Layer 7 of a small transformer language model trained on English Wikipedia (15 layers, counted from 0, width 96).
A neuron's activation on a vector x is SiLU(gate . x) times (in . x), where the dot is the dot product.

Input weights of the MLP neurons that the questions are about. A number n stands for n times 0.0032.
n23 gate: -23 3 28 -13 27 -22 16 9 -49 -2 -14 -20 -9 -4 10 5 44 -44 44 34 -27 26 -34 24 -31 19 18 21 36 -57 29 -3 60 -24 -34 -12 33 -7 15 -3 -5 -6 13 -32 36 17 22 -73 -30 45 -16 32 13 11 -39 4 -4 -61 55 -8 15 -3 19 -65 18 13 38 -6 28 16 47 -31 -4 33 4 56 -30 -22 -30 -5 36 -34 -49 -37 5 16 -31 -1 -8 -7 -4 -11 33 -25 -31 -29
n43 gate: 44 1 5 -13 25 -1 21 55 -16 -5 20 20 -20 14 5 -9 87 4 -30 6 -39 -2 20 20 -76 -3 40 35 12 34 17 -50 54 10 -36 46 -29 17 -11 -23 31 58 42 -46 -49 5 44 21 -16 86 22 15 21 13 -9 -28 -20 30 -19 -25 -65 -1 -36 -5 84 5 -12 52 -7 -12 -29 -20 -4 -18 5 18 7 -18 -6 11 11 6 -5 18 48 -29 28 37 14 -37 -4 9 -32 13 34 9
n44 gate: 14 12 40 13 -43 6 -13 -38 -7 12 -58 6 -12 9 11 8 -25 -21 12 -16 -3 -20 -14 -8 -19 -30 -13 -49 0 -32 4 -3 29 13 -14 -59 -82 45 20 -3 -4 -7 15 8 -11 -32 -22 -3 -1 -32 9 56 5 -52 -10 -39 -9 5 4 8 23 6 -2 -35 -5 10 -63 -7 -4 13 66 -1 6 9 -22 11 -7 -28 -55 19 6 -37 -9 15 -24 21 48 -36 13 -70 -69 15 -42 17 6 10
n49 gate: -18 -35 -1 -6 -5 -8 52 -12 -12 34 61 68 -3 -30 3 32 -10 -2 22 -41 -1 -29 -8 24 -35 22 23 -13 31 7 -21 -1 -14 -18 19 -45 11 30 -1 -47 2 2 -41 87 17 1 -9 14 33 29 -32 -16 21 -39 31 22 -12 -10 50 21 -5 -37 -21 -27 -10 0 -25 8 43 -34 30 -35 -11 54 7 -21 2 -20 -36 12 7 20 -2 -3 -21 -13 19 -43 7 50 -40 -5 57 10 -2 -26
n58 gate: -11 0 -61 -37 -55 51 -23 -18 33 -27 -29 11 -5 81 -13 -52 -21 -21 48 12 -9 -17 -16 -25 9 -2 6 5 -16 -26 -21 26 -8 -22 37 -56 -7 34 18 -1 -44 14 9 -27 40 11 41 -8 16 1 -3 -6 -2 -1 32 16 16 -52 37 -7 38 12 6 53 -9 -27 -20 7 92 35 -10 -1 -24 37 45 26 24 -17 -4 -28 42 -23 -45 -25 13 93 6 8 29 1 15 7 31 -17 5 -22
n61 gate: 9 -18 39 24 -50 -29 29 10 -45 -34 -26 -23 67 28 -3 46 37 -28 -4 4 -6 -1 3 5 -33 2 33 47 21 -33 -42 -58 13 -44 5 -41 9 -8 32 14 22 -11 33 -13 1 15 -42 53 -36 -6 -7 -11 -31 -7 52 40 23 -18 -33 -59 9 -9 -8 10 -18 -9 28 -53 -36 15 4 -20 3 14 17 14 -34 11 -32 -11 -4 12 -5 -52 -2 -15 -16 -25 -51 -28 15 -19 29 10 -11 -57
n65 gate: -40 20 -9 -31 11 4 46 31 -32 9 47 4 -19 -3 -17 -6 -15 10 55 20 -18 20 -38 49 25 86 15 -9 14 14 -6 12 38 -13 -16 -27 -46 -9 -45 -12 -10 56 -19 -36 3 70 -7 12 -25 5 -33 29 2 -33 37 23 -17 -4 35 14 39 -20 48 13 4 7 5 -45 -41 23 43 -26 -19 12 -52 2 -14 -41 12 -48 50 -18 31 -12 -10 -22 -5 -17 -39 -13 -29 -30 -32 -22 -29 19
n100 gate: 20 -13 -15 12 32 -16 1 -35 79 -18 -18 21 9 23 4 -27 5 -10 6 -12 66 -18 8 7 30 -11 20 -24 15 35 -11 24 -47 -34 1 6 -18 14 35 -6 -3 45 -6 27 -25 -3 -2 16 14 -20 29 -25 -14 -3 -24 9 -18 -15 -8 80 39 34 -32 -7 2 66 5 25 28 17 -35 -22 -31 2 32 26 16 19 2 19 22 21 11 9 0 -10 -38 -2 46 46 32 23 1 -40 25 0
n131 gate: 42 32 10 -22 17 12 -2 3 14 -43 13 -32 -69 -9 33 14 2 0 -6 -9 12 10 -24 -48 13 52 26 53 5 -20 28 -49 6 20 -18 -3 -59 -5 -4 -7 25 -8 13 -41 8 -16 -15 -4 4 -13 0 -46 -7 14 -18 -43 3 -9 23 20 -52 25 27 35 -56 -23 -34 21 4 -18 14 -23 72 -13 52 -28 -31 10 -53 -35 20 22 6 -14 20 13 5 -3 21 14 -39 1 17 -21 -1 35
n133 gate: -39 -46 -18 -39 -10 -22 22 12 12 -21 -21 13 15 -1 -2 -40 -4 -5 -40 12 14 -34 56 15 -74 37 5 -20 36 -61 -56 -23 8 -18 -56 -21 10 5 35 40 -24 42 -5 -30 19 -42 12 -12 -17 2 38 41 -23 -33 41 -14 -15 -7 6 -26 9 -20 -5 -10 -23 -8 49 18 29 -4 -20 -7 17 -33 29 24 17 -37 -56 44 -4 38 -79 55 -11 -16 7 -37 40 9 35 -30 23 8 -45 -14
n156 gate: 0 -64 -28 13 -14 11 -12 19 14 -17 -3 7 3 48 -16 -31 -9 -29 19 -2 5 6 -44 -31 5 0 -11 -7 11 32 -74 -21 27 -3 16 -17 18 11 -25 33 -11 15 -41 -12 30 -34 -30 28 -30 -52 5 14 29 -8 53 39 22 26 -58 -12 -12 -6 -19 42 15 -25 -33 6 28 -19 -3 -28 -51 4 30 -8 45 -28 -58 -2 -32 34 -46 -11 0 -26 -40 9 15 3 -7 16 57 -21 -7 3
n206 gate: -1 -37 0 38 -7 15 57 8 76 -27 -45 30 -3 -38 -17 -25 59 -7 20 -20 -7 45 -1 12 31 9 0 20 37 -1 -12 15 17 29 26 26 -13 -9 -9 61 -39 -36 26 30 10 -24 -49 8 15 -24 -33 17 17 6 16 -37 32 -42 20 -5 51 16 -2 31 52 -12 7 7 13 -34 25 -5 -3 -3 21 -8 -41 40 -9 16 15 3 -11 49 -19 28 -12 5 68 21 4 26 -43 -45 7 19
n224 gate: 9 -14 21 -14 -18 -24 -7 -46 28 4 -47 11 13 -31 5 0 -7 21 3 59 39 -12 30 43 2 11 -32 10 39 10 -16 -41 36 -8 -54 -21 -53 52 -19 6 4 8 23 26 19 21 -9 -58 -22 -10 -23 -4 -23 -26 -9 0 17 10 25 2 61 -22 5 -10 35 -1 -26 -16 19 34 50 -16 -12 -23 -35 9 -13 -16 -22 29 -39 -52 -11 -10 -27 -17 28 25 22 10 -39 -31 -5 8 33 -36
n228 gate: 32 20 -50 -1 -14 -4 -17 18 -8 5 -6 -18 -26 -22 6 45 15 -1 -33 -11 -49 35 56 -3 -6 8 12 -19 -19 14 22 38 9 -44 -34 -16 -39 -20 0 -20 -12 3 -16 -4 16 41 -9 -33 -20 53 9 29 1 -12 10 15 -7 24 22 -15 -19 15 48 15 -12 52 -12 -32 11 14 -87 -20 -9 -2 -34 34 -12 -37 24 1 13 10 -38 4 -10 4 5 29 82 34 -9 4 20 19 -16 -8
n236 gate: 20 -21 -42 6 17 20 10 -4 29 -16 20 -1 35 -36 36 1 56 5 -27 -32 -81 -20 38 20 -14 1 19 13 27 1 -14 9 -36 12 -5 3 36 -17 18 -52 -5 -60 -25 -28 -1 -23 18 15 19 -24 -13 -32 59 1 41 -14 -12 -13 1 7 -17 14 -24 15 -22 7 -4 15 -27 1 -24 -5 -8 41 24 -22 14 -20 62 29 20 44 27 16 -12 -19 25 -9 4 -26 -32 -3 33 10 18 -10
n237 gate: -10 16 16 7 -18 19 67 -32 66 -44 -25 62 31 11 49 -31 14 1 18 1 -8 -16 -44 -10 12 38 10 -28 -23 0 35 -54 -60 2 -12 -35 -14 34 73 -5 4 -11 -12 -4 39 39 -48 0 17 -36 23 -29 -49 37 13 34 35 24 1 25 -11 -5 34 -8 28 -10 15 -20 59 -9 -2 -33 22 -19 9 -24 -9 0 -39 -35 -33 -31 -26 -16 22 8 -31 6 -20 -5 -36 -40 12 -9 4 26
n314 gate: -44 1 -41 -7 -17 -1 48 -9 18 -20 -31 -7 -6 -36 9 -8 2 -20 20 10 -86 -7 60 21 -19 -22 -2 -31 -13 -15 -20 37 -30 -5 -35 -66 -37 9 -13 21 57 -33 1 -42 -29 27 33 -21 20 -12 12 28 4 10 -19 19 -4 -7 -2 43 -45 2 -20 -41 -5 23 -15 10 4 15 -33 17 9 -26 -37 -15 -15 -11 63 28 -21 29 4 -32 44 -27 3 22 18 2 -40 20 9 -15 -22 -38
n368 gate: 33 50 8 -4 -17 10 48 -38 -9 -14 37 16 9 39 -27 35 45 -11 -3 16 -6 -11 -7 12 6 -12 53 17 33 -5 2 6 17 -14 -4 -42 -1 -12 20 -19 14 61 -17 8 36 55 16 5 -56 -2 -41 -33 -30 -34 -2 13 -50 -16 12 8 30 19 -9 -57 -38 35 10 20 9 13 -10 -16 5 37 -2 -58 -7 -37 -6 26 -38 -24 19 -31 20 8 -5 -15 4 56 -20 -32 42 35 34 -44
n23 in: 0 -9 4 13 11 -65 -16 -8 -35 4 -26 27 -52 -5 1 26 44 2 -18 35 -26 24 7 -1 43 9 -26 1 62 30 -47 17 2 -43 -21 -20 1 -11 -44 -9 -20 -2 -34 59 -47 33 -5 21 -14 23 -10 -22 14 -25 14 44 22 -48 17 -42 4 -36 -44 -34 -15 39 -9 21 7 -32 13 -19 26 -28 24 45 -20 23 -16 21 -2 -26 -8 -12 -35 -5 20 -16 -25 27 -62 16 26 -36 -18 -39
n43 in: 37 5 -15 27 34 -71 30 5 9 33 14 -2 -5 -43 44 9 -4 -14 -33 -18 42 -28 33 14 38 3 -57 24 8 -16 -23 -19 36 -11 -42 -54 -19 -63 38 -7 -7 -44 39 29 1 -33 -34 -16 -6 4 -6 20 27 -27 -20 -5 12 -30 32 2 -15 -31 -23 34 -26 -54 12 9 -2 16 -12 -3 -11 28 31 -12 39 -5 23 -19 -65 9 3 -17 -24 61 28 -46 15 25 -18 0 38 11 -19 -30
n44 in: 21 -13 47 55 -74 -5 36 -16 25 -12 -31 -15 -32 15 -29 22 -17 19 37 42 11 20 4 24 -5 -19 -10 -21 27 8 -7 11 38 51 -27 44 8 -2 7 56 15 22 36 22 29 -32 -10 -14 22 -17 2 14 -30 -19 -33 27 11 -31 -45 -34 39 18 42 14 46 -13 -15 -14 -6 -20 20 -33 15 -8 -12 -15 -7 28 -15 16 8 2 12 37 24 -13 55 0 -15 -35 14 5 33 9 -7 -29
n49 in: 8 -57 1 11 -9 -31 30 18 27 33 17 4 14 -31 -59 9 -17 -15 -42 -11 -4 4 -30 -52 0 6 -20 -33 -28 -14 -3 -32 -42 3 9 20 25 -15 -8 -65 -38 -45 -27 22 -3 -22 6 60 -7 2 -21 -3 -1 3 -38 2 37 8 16 1 -13 54 6 -9 3 -32 4 22 -14 -14 -51 6 15 7 55 -13 -7 28 0 -18 -8 -13 32 3 -8 -13 16 3 -30 -13 17 5 -3 -11 11 -12
n58 in: -29 26 27 -7 -7 -4 -42 -2 -7 -29 23 -2 -16 7 34 -39 18 29 12 -39 4 -7 -7 -8 26 -4 19 14 -4 -37 -18 8 16 25 14 30 17 -22 -8 -11 29 3 -19 50 8 -16 6 -17 -15 28 6 37 18 17 8 -10 -10 -6 39 -26 3 -27 -38 -10 -37 3 -8 27 21 -10 33 -10 6 11 -35 1 34 4 18 19 5 -49 62 -25 -20 25 -20 -30 -24 1 -1 47 -16 67 38 1
n61 in: 16 -43 4 -58 36 18 -4 12 -2 -26 -4 2 7 -24 -41 36 10 -31 18 -3 -10 36 47 4 -16 13 -10 -13 0 -50 -4 -24 -2 -10 0 -21 0 49 -3 6 -38 -20 -27 56 -49 18 17 52 26 -31 -4 22 -18 32 -31 -37 -6 0 -55 2 0 27 -13 -13 0 36 -19 -31 36 0 -11 21 25 -23 -16 11 29 -9 -9 20 35 52 15 -3 -7 23 -24 -18 9 19 31 -29 -29 46 -14 30
n65 in: -15 -18 50 -41 -21 13 0 -42 -37 28 42 13 -27 7 -43 47 28 -4 18 19 6 -24 30 31 10 12 -37 8 -52 -16 -7 -19 25 -37 -14 -7 -7 8 -29 -25 8 14 14 14 12 -7 6 -44 -22 -14 26 24 10 -9 27 34 7 -20 -11 -8 11 17 3 -25 -25 7 -17 -72 -1 -31 -18 28 10 -27 70 -22 35 -85 18 -8 -43 -9 -3 -33 -5 -44 -8 22 -3 -5 -13 -32 -6 36 -10 28
n100 in: -54 39 28 -6 -25 22 14 2 -22 -18 8 53 10 -9 -27 8 24 -31 9 51 30 45 18 -36 28 -2 0 3 -4 14 -24 9 19 40 -22 6 -48 -14 16 -13 -30 31 -39 -35 4 10 6 -40 -1 13 60 34 9 4 30 21 -30 38 -12 9 1 23 -4 -3 13 47 -39 -30 -16 -2 6 36 -31 -2 16 8 -16 -26 -2 -57 43 14 8 6 2 24 -46 10 28 -36 31 -22 -21 -17 26 11
n131 in: 17 49 33 -3 0 26 -4 3 -16 -9 -22 -19 -12 -2 -22 45 1 -1 -19 8 13 -13 11 44 12 2 -5 9 24 26 55 -5 11 -10 -16 -8 -8 -21 -25 -17 -4 36 44 -30 11 -34 5 8 -6 -1 -54 -44 -9 31 10 -40 28 39 13 -21 -22 -56 12 23 -3 -53 24 22 12 -34 8 23 12 -23 -32 -23 -19 34 8 17 -3 16 -29 32 12 47 -36 2 3 2 5 -6 22 -10 -18 11
n133 in: 1 -13 -18 23 84 35 -37 54 22 -16 12 33 -5 -2 -8 6 23 35 2 -11 -30 2 18 1 -2 -6 38 -4 0 9 -16 -23 -15 14 5 20 25 -27 40 13 9 8 8 -57 23 3 -2 -11 11 -16 -38 -19 2 66 3 -19 17 -8 2 20 16 1 -2 33 -6 2 22 27 -20 -22 -15 -16 -2 10 -10 23 -1 14 -11 -22 -1 -21 26 25 60 62 -31 54 9 -23 17 25 -5 -26 22 15
n156 in: 30 -45 -20 -36 4 -2 -49 15 42 -36 -15 8 -37 17 12 -19 -18 4 -8 -14 13 4 -17 31 15 -47 -20 -16 -17 -9 0 -40 -14 -27 -24 4 9 12 -21 -25 14 -50 30 5 -47 36 46 0 24 21 -9 -4 -24 -24 4 -13 29 -15 11 -8 -6 -14 1 -25 21 -39 48 39 11 53 -33 27 32 -28 17 3 -30 -12 -20 14 14 23 -60 21 -8 -3 -18 -35 -16 39 -9 -3 -2 -10 -23 -11
n206 in: -8 27 57 -49 60 22 35 62 22 -10 3 -45 -11 39 -19 34 -22 -34 48 0 4 -6 -6 7 -7 -52 9 16 -38 -14 -29 -25 42 -1 -29 28 39 -18 -17 35 -5 5 -11 -27 -21 27 57 -15 -28 -19 8 -1 31 15 44 27 4 2 45 14 -20 44 -58 -23 9 -19 17 -18 24 42 -2 0 -14 -13 27 -5 -32 2 19 -53 -9 0 7 -12 -5 4 -20 -10 17 -10 36 -48 -17 -33 -16 -33
n224 in: 0 -41 -10 -13 -22 -5 -17 -45 -24 -33 7 5 11 3 -8 -47 1 4 -20 5 -14 -7 38 -6 -9 -11 22 -6 2 8 24 -6 -9 -16 -17 22 17 -24 25 -2 -1 -6 -16 34 19 24 23 32 -45 -3 -3 -44 -40 -46 31 16 -23 26 9 9 -30 -9 -29 -47 5 26 62 18 1 31 -66 -4 -11 14 25 43 10 1 55 4 -26 12 -58 -22 -8 -52 -7 -11 45 53 29 -6 -27 -4 15 0
n228 in: 28 12 -34 -11 -12 45 -31 -4 -7 -12 42 -13 -8 38 17 -13 5 57 63 21 1 31 -18 -40 38 12 -3 -61 -33 -11 -15 -43 36 -4 -4 12 -21 -21 -27 23 -17 2 13 14 -18 -27 14 -40 35 -5 20 -28 -25 -28 -15 -27 4 -43 -3 -10 70 -18 -22 8 -39 -22 -3 11 22 10 -15 -8 49 -30 -18 -16 21 -6 13 3 -2 5 -5 5 17 -3 -8 42 -25 9 0 -18 30 5 14 25
n236 in: 8 25 0 48 25 -2 -10 16 29 36 30 50 -37 44 12 6 -27 -32 38 -23 49 -30 2 6 -27 -14 54 6 18 17 35 5 16 -10 31 -20 19 -8 26 15 -8 -15 34 10 20 6 -9 27 4 9 11 3 -67 -17 20 12 -39 -42 -21 -5 -20 -33 15 7 -22 4 -12 10 -11 -61 1 21 15 22 1 44 13 16 8 22 -8 -2 -15 11 -15 10 -33 44 -30 42 -10 -4 -7 -22 -16 -33
n237 in: 4 16 13 -33 -35 -5 -15 -7 4 -41 28 17 -26 39 -26 -4 2 24 -1 30 -9 -32 21 -23 -25 19 -24 -37 10 53 9 -39 -30 -5 12 7 -45 1 30 25 -3 10 -21 7 -46 25 0 -4 32 -17 42 -10 6 -27 -21 -8 -6 1 4 -3 31 16 -8 49 2 -3 40 -12 13 82 -36 17 12 2 -42 -31 26 -27 -28 13 -34 -17 -38 -29 -31 -19 11 2 5 -37 -1 -5 19 -4 12 1
n314 in: 34 31 7 -6 64 -33 35 -10 1 26 -11 25 47 27 4 29 35 3 11 27 40 -4 -11 66 31 14 35 -15 19 -7 -14 0 8 -8 -22 -10 33 -21 -15 -6 2 -7 -19 21 12 6 -66 -36 -14 -53 -5 16 -36 -4 21 -19 -5 1 -8 20 29 -8 20 43 -8 -30 -13 24 40 -50 -42 -32 -6 -33 -15 11 -6 -11 9 34 -2 11 -11 16 -5 -16 -13 4 3 27 7 -42 55 13 -6 -12
n368 in: -28 14 15 -42 -2 -25 21 -16 12 -7 -17 11 -23 -8 36 11 -9 -20 -3 58 1 -16 20 -53 26 21 -45 30 -1 -25 -8 9 49 15 16 7 12 -8 68 34 37 -18 -8 -32 42 14 -20 -12 -31 -14 33 -35 -2 0 7 4 0 -14 22 35 3 1 25 12 -50 0 -4 -8 7 15 -42 8 -7 -12 -21 -4 13 -20 -38 -35 -16 10 -2 -54 -2 -31 -5 3 16 17 -27 9 4 -30 -3 20

Each question shows a token from some text and the vector x that enters the MLP there. A number n stands for n times 0.04.

"ing": -4 -17 12 16 -14 7 2 -7 -18 20 17 11 -3 1 -19 10 -2 -3 -9 1 7 17 -15 16 -4 7 -23 -47 17 -16 -45 2 -7 -8 -11 -23 1 10 -22 0 -9 0 12 7 -9 -11 -1 14 4 15 -20 12 -4 -9 -5 -32 -4 -1 12 -5 20 -35 -73 1 18 -12 29 -3 13 28 -20 6 -7 -11 5 -8 22 1 31 -10 -32 -8 -12 5 -1 -11 -3 -12 0 -2 2 -3 8 -8 20 13
Which neuron lights up most? n49

" to": -1 10 18 -9 -4 -1 -3 -3 9 4 -15 -20 24 -27 18 11 12 31 3 -7 -1 19 10 52 -25 20 9 23 -5 16 -6 0 14 17 22 -29 -10 -6 6 -8 1 -39 37 24 -3 -16 5 7 2 -4 -53 5 10 22 -24 -4 3 2 -6 -3 -12 -18 -48 -4 3 -11 18 -4 20 15 28 -8 -6 -12 -1 1 11 53 -3 3 -22 -28 3 1 -36 13 13 -26 4 34 5 9 -13 -5 1 -4
Which three neurons fire most, strongest first? n100, n65, n228

" write": -17 -26 13 7 -20 -22 8 0 -7 2 -2 5 3 25 43 9 -7 8 -20 -1 13 -37 17 22 -4 -12 -5 -8 15 -2 -21 5 2 -8 -14 -1 13 -15 -14 30 8 17 -7 31 -16 -54 -14 -13 28 -2 -10 38 18 -6 -2 -28 -2 -5 8 -10 7 -1 -52 11 1 6 3 -17 15 3 1 15 -12 -8 -3 -12 21 -7 -13 -31 -29 9 9 -9 -18 14 -9 -23 -28 6 -12 9 3 10 -2 43
Which neuron lights up most? n44

"mer": 8 18 -10 14 -6 -10 -6 18 -18 0 18 12 10 3 27 -6 4 -14 -16 41 -9 19 17 -9 13 -19 -4 -27 -23 2 6 19 -9 12 -11 7 11 -19 -17 -36 7 -34 -17 -20 -4 -12 -14 63 -8 20 12 -14 27 17 8 15 -2 -9 -14 1 -26 25 -51 -13 19 -10 11 36 -18 5 28 4 4 -50 24 -5 -4 -16 12 27 -31 -9 6 -8 12 -14 10 4 -3 1 4 -12 1 -15 23 6
Which neuron lights up most? n44

" Michigan": 15 -6 6 -9 -17 -4 7 10 -21 28 -10 -11 -9 -23 21 7 9 -21 -1 13 4 19 -1 29 -1 -1 -16 16 -7 -31 -22 0 -5 -4 -6 4 21 12 18 -11 -1 -3 -12 -6 3 34 -5 0 4 -10 -1 -16 -41 -4 -9 2 -2 -1 -45 -12 -29 20 -73 11 19 9 -13 19 5 6 -16 -17 -18 -9 1 4 19 -18 0 4 -12 -9 27 12 -22 14 0 9 4 -9 3 16 3 -2 -2 0
Which neuron fires most, and how strongly? n61, at about 0.38

" Flu": -19 -16 29 -1 -9 -16 -8 22 -24 -36 20 -12 -8 -33 22 2 -1 -2 4 0 -8 -33 32 16 24 -15 28 8 0 -2 26 -17 8 10 -25 33 -3 -8 -10 -9 11 5 17 -10 10 -11 6 7 9 10 16 -9 -2 -7 -5 3 -17 -5 -6 -9 -32 -15 -53 -9 37 -11 28 5 -11 -12 -4 3 35 2 0 -11 3 -37 -35 -15 -9 15 7 -7 30 -41 8 -32 -6 37 -18 -3 13 17 -7 -7
The two highest activations, in order: n43, n131

" Qui": -13 -16 1 2 -29 2 -15 15 8 -47 -8 14 -10 -20 70 -21 14 10 1 8 -4 -39 22 12 10 -20 18 24 -23 -7 6 4 27 21 -13 27 19 21 -9 4 1 14 19 9 14 -23 -1 6 -5 -8 18 -11 -26 -9 -17 -1 12 -22 -6 -26 -9 31 -56 7 33 14 26 6 18 7 0 -13 0 10 10 0 -1 -16 1 -3 -21 18 10 -9 -26 0 2 -7 6 34 -15 17 2 6 -19 18
Which three neurons fire most, strongest first? n43, n224, n156

" criticized": -35 -19 24 -2 -24 2 27 -27 -25 -18 -11 -5 -5 8 41 19 -25 10 -21 -3 9 10 4 9 14 10 -22 -32 -2 -1 -9 25 -27 1 -9 -27 28 44 -16 1 10 13 3 28 -7 -31 -13 -13 -16 8 -25 3 1 11 -12 -28 -18 2 -15 9 -4 -27 -45 20 -2 5 -11 -8 9 13 6 24 0 24 4 1 20 -6 26 2 -31 -16 9 -11 -11 2 17 -21 1 -19 4 17 6 -4 17 -19
Which neuron fires most, and how strongly? n206, at about 0.18

" 2024": -20 37 7 0 -16 -20 36 7 5 46 11 -23 -20 -11 49 11 23 -15 -13 44 17 -10 6 -5 -2 39 0 18 -2 71 33 0 14 4 -1 2 21 -16 37 -29 -6 5 -3 -28 -7 3 -5 -13 8 -17 11 11 0 -12 4 6 -30 -13 -11 -14 -16 15 -19 22 -30 -13 -27 -8 -7 15 -11 -5 -33 -11 6 -8 31 -26 6 -2 5 -13 1 10 -33 1 2 11 -15 -11 0 -4 -1 -6 -18 1
Which three neurons fire most, strongest first? n65, n43, n236

"s": 11 7 -23 -16 2 -4 13 -8 15 8 -16 -11 2 17 14 28 7 11 5 9 6 -3 -20 14 38 -33 -8 7 30 -6 -23 30 -5 24 -8 7 -12 -11 -4 -18 13 -5 7 -11 1 2 -8 -13 -6 0 -1 17 35 37 19 -16 21 2 8 0 11 -3 -69 2 -3 3 -9 25 12 2 -10 -1 -6 -1 1 -22 21 -32 8 21 -12 -18 16 25 19 27 -7 6 -29 2 -4 -1 2 -5 22 -23
The two highest activations, in order: n58, n314

" \"": -10 -8 3 20 -6 24 14 -14 1 -9 -22 -14 -44 22 14 -13 -26 -1 24 38 -17 10 10 36 22 27 -22 -20 22 -9 -36 24 13 13 -20 -9 6 1 26 25 17 -6 -1 4 8 0 -7 4 -18 31 -22 20 4 -12 15 5 -7 0 3 -5 -17 -23 -58 7 -17 5 18 -3 4 8 -1 -4 21 35 12 -17 6 -15 -2 -1 15 -9 17 -4 -8 25 -3 7 -11 17 2 -3 5 -23 12 9
Which three neurons fire most, strongest first? n58, n23, n368

" ": 11 18 -6 6 3 -12 13 3 28 -17 -8 1 -27 21 20 33 4 -19 -4 26 0 -5 4 33 17 0 17 19 -6 6 2 -1 -1 10 -4 38 37 10 21 18 9 -10 4 11 11 0 39 4 7 13 -29 10 -4 -16 -15 5 -24 -19 6 -7 3 1 -38 -21 -21 -16 15 -39 -4 -16 -13 26 12 -14 -2 -11 8 9 -2 -34 -14 -2 13 -6 12 -5 -26 1 7 3 18 38 -1 -15 35 -19
The two highest activations, in order: n368, n206

" citing": 8 -7 32 15 -28 4 41 -14 -19 -27 -35 -1 0 5 19 2 2 -15 -11 -1 11 5 -2 19 -3 4 -15 -53 11 -10 -29 19 -4 -1 -20 -44 7 25 -11 2 9 11 1 30 -2 -13 -14 -2 1 -4 -33 -4 -10 -10 -13 -23 -12 -7 0 -5 0 -21 -59 3 20 -8 9 -16 24 -1 2 3 -24 12 -1 1 14 -6 19 28 -33 -14 2 -10 -36 2 7 -15 -10 -6 8 -6 8 -15 -12 11
Which neuron lights up most? n44

" 1920": -2 31 2 6 -15 -19 25 8 -6 47 27 -7 -13 -12 37 6 15 -10 8 32 2 3 11 -2 -7 -4 -3 5 17 61 34 7 13 7 -9 -6 18 5 3 -29 -1 -23 -1 1 1 -1 -14 -3 9 9 -15 -2 7 -28 14 -16 -31 -12 -19 -21 -27 22 -45 1 -37 -3 -8 -20 -16 -8 2 -20 -17 -19 19 -4 24 -18 -3 17 -13 -22 34 -11 -48 -9 1 15 -15 -2 -8 6 -8 -17 0 -1
Which three neurons fire most, strongest first? n236, n43, n133

" same": 9 13 -12 10 3 -6 4 -23 17 -23 -3 -16 -10 0 29 20 5 5 7 33 -2 2 1 23 0 11 8 -59 2 9 -7 7 -33 23 -26 -34 14 -28 35 -14 11 29 4 -6 2 7 -2 5 -5 -33 0 3 -30 -11 5 16 -2 2 -3 21 6 -12 -38 0 -29 0 13 -22 11 29 10 11 -46 1 -3 -20 18 -40 -22 -20 -24 -20 -3 -2 -8 17 -2 -12 6 37 -22 -2 -4 -7 30 30
Which neuron lights up most? n237

" in": 1 11 -1 10 26 -3 -20 -9 -11 8 -4 -12 -12 16 12 -1 34 -6 -16 -3 -17 36 1 35 -3 -9 -5 -3 18 15 -5 -7 4 16 -4 -14 22 9 -8 -19 6 9 -2 10 7 -10 3 48 8 31 -31 -7 11 -15 9 20 -23 4 13 -12 -3 -42 -56 10 -9 0 43 3 -8 -40 23 10 6 3 -9 21 8 4 3 -4 -18 3 -1 -7 -11 36 -18 -4 18 41 19 -14 9 10 -28 -4
Which neuron lights up most? n23

" Fan": 18 3 -26 6 3 -11 20 28 1 -31 11 3 -17 2 37 -14 -10 -21 11 -2 2 -11 34 -4 17 -36 14 33 -10 0 15 19 5 -8 -17 2 1 2 5 16 45 7 0 -15 -6 -27 20 27 -5 5 13 13 0 6 -19 8 -9 -30 -6 -15 -17 25 -61 -1 11 2 35 -5 -13 -17 -13 11 5 5 -4 -11 9 1 -8 6 -30 18 -10 18 2 -15 -9 -24 7 -33 0 30 3 2 -26 -10
Which neuron lights up most? n43

" Bureau": 18 12 -9 18 5 -7 20 -10 -4 13 25 -14 -6 -5 15 7 14 -16 5 -1 8 -51 -11 19 4 -28 1 -12 17 19 -23 16 10 6 11 2 -26 -9 -7 3 32 -32 -6 -9 1 -4 1 9 -25 1 1 6 10 4 -12 -12 -17 6 -16 -7 -11 28 -60 -1 17 26 10 3 -14 -33 -14 -13 20 -5 0 -9 20 -7 17 45 -35 11 18 30 -36 -2 -1 2 -16 17 16 25 1 8 -8 -21
The two highest activations, in order: n236, n43

"Professional": 25 21 44 -6 -1 13 19 -5 27 -2 -15 3 23 9 10 5 -16 13 -15 -11 9 27 13 11 11 -12 -5 0 1 -34 -13 23 -13 7 -8 -9 23 12 -3 -1 35 4 -4 8 3 -2 -28 3 -3 5 -22 -3 -34 3 -22 0 -16 -14 -25 9 12 -6 -55 -6 -3 -12 -13 -2 -5 -26 -22 -1 -16 -10 -13 4 10 -46 -9 -9 -5 38 3 16 29 9 6 2 -45 9 -9 -20 12 -5 -25 3
Which three neurons fire most, strongest first? n314, n61, n368

" ju": -29 -24 16 -3 -23 0 14 10 11 -50 -20 0 -14 5 41 -15 -6 5 -2 5 -9 -18 16 20 38 -22 -9 -4 -13 -8 24 1 21 1 -30 19 22 -4 -11 4 16 -5 13 11 12 -1 -3 -8 -6 -2 25 18 -15 -16 -18 4 -17 -31 5 -13 3 12 -45 15 17 -38 31 -23 -23 4 14 2 26 19 8 18 -5 11 -1 -3 -35 11 8 -17 -1 -50 -17 -10 -9 16 3 22 3 -6 -6 18
Which three neurons fire most, strongest first? n206, n224, n49

"os": 16 24 16 -17 -11 -2 1 8 -10 -15 -8 -10 -7 -5 -4 10 9 -11 -2 -48 2 15 -3 15 -15 -29 -21 10 19 16 -19 19 7 18 -23 18 -27 -10 1 -8 1 -14 18 -26 14 -5 0 0 -13 -7 13 1 16 25 -13 17 42 2 -1 10 -8 34 -63 -11 0 0 -3 3 -13 38 11 -9 33 -4 -9 -4 6 -1 12 6 -10 -3 11 37 -28 -3 -8 -3 -4 18 12 47 -3 4 -7 -24
The two highest activations, in order: n206, n43

" stake": 28 9 9 13 -26 -28 9 11 -6 0 -12 -8 -20 17 17 -3 -17 -16 -25 -7 21 -12 5 19 14 -9 2 -9 -3 -9 14 10 -6 -25 1 -6 -12 11 1 0 4 -47 16 39 -2 -9 -12 -50 -15 0 1 11 3 2 9 -19 7 -9 -2 -23 8 -13 -62 -8 -2 -5 21 -12 1 -29 3 5 -24 -7 2 11 33 1 1 5 -26 17 9 9 -11 -18 0 -8 -7 -8 6 14 11 -14 -20 -10
Which neuron fires most, and how strongly? n44, at about 0.12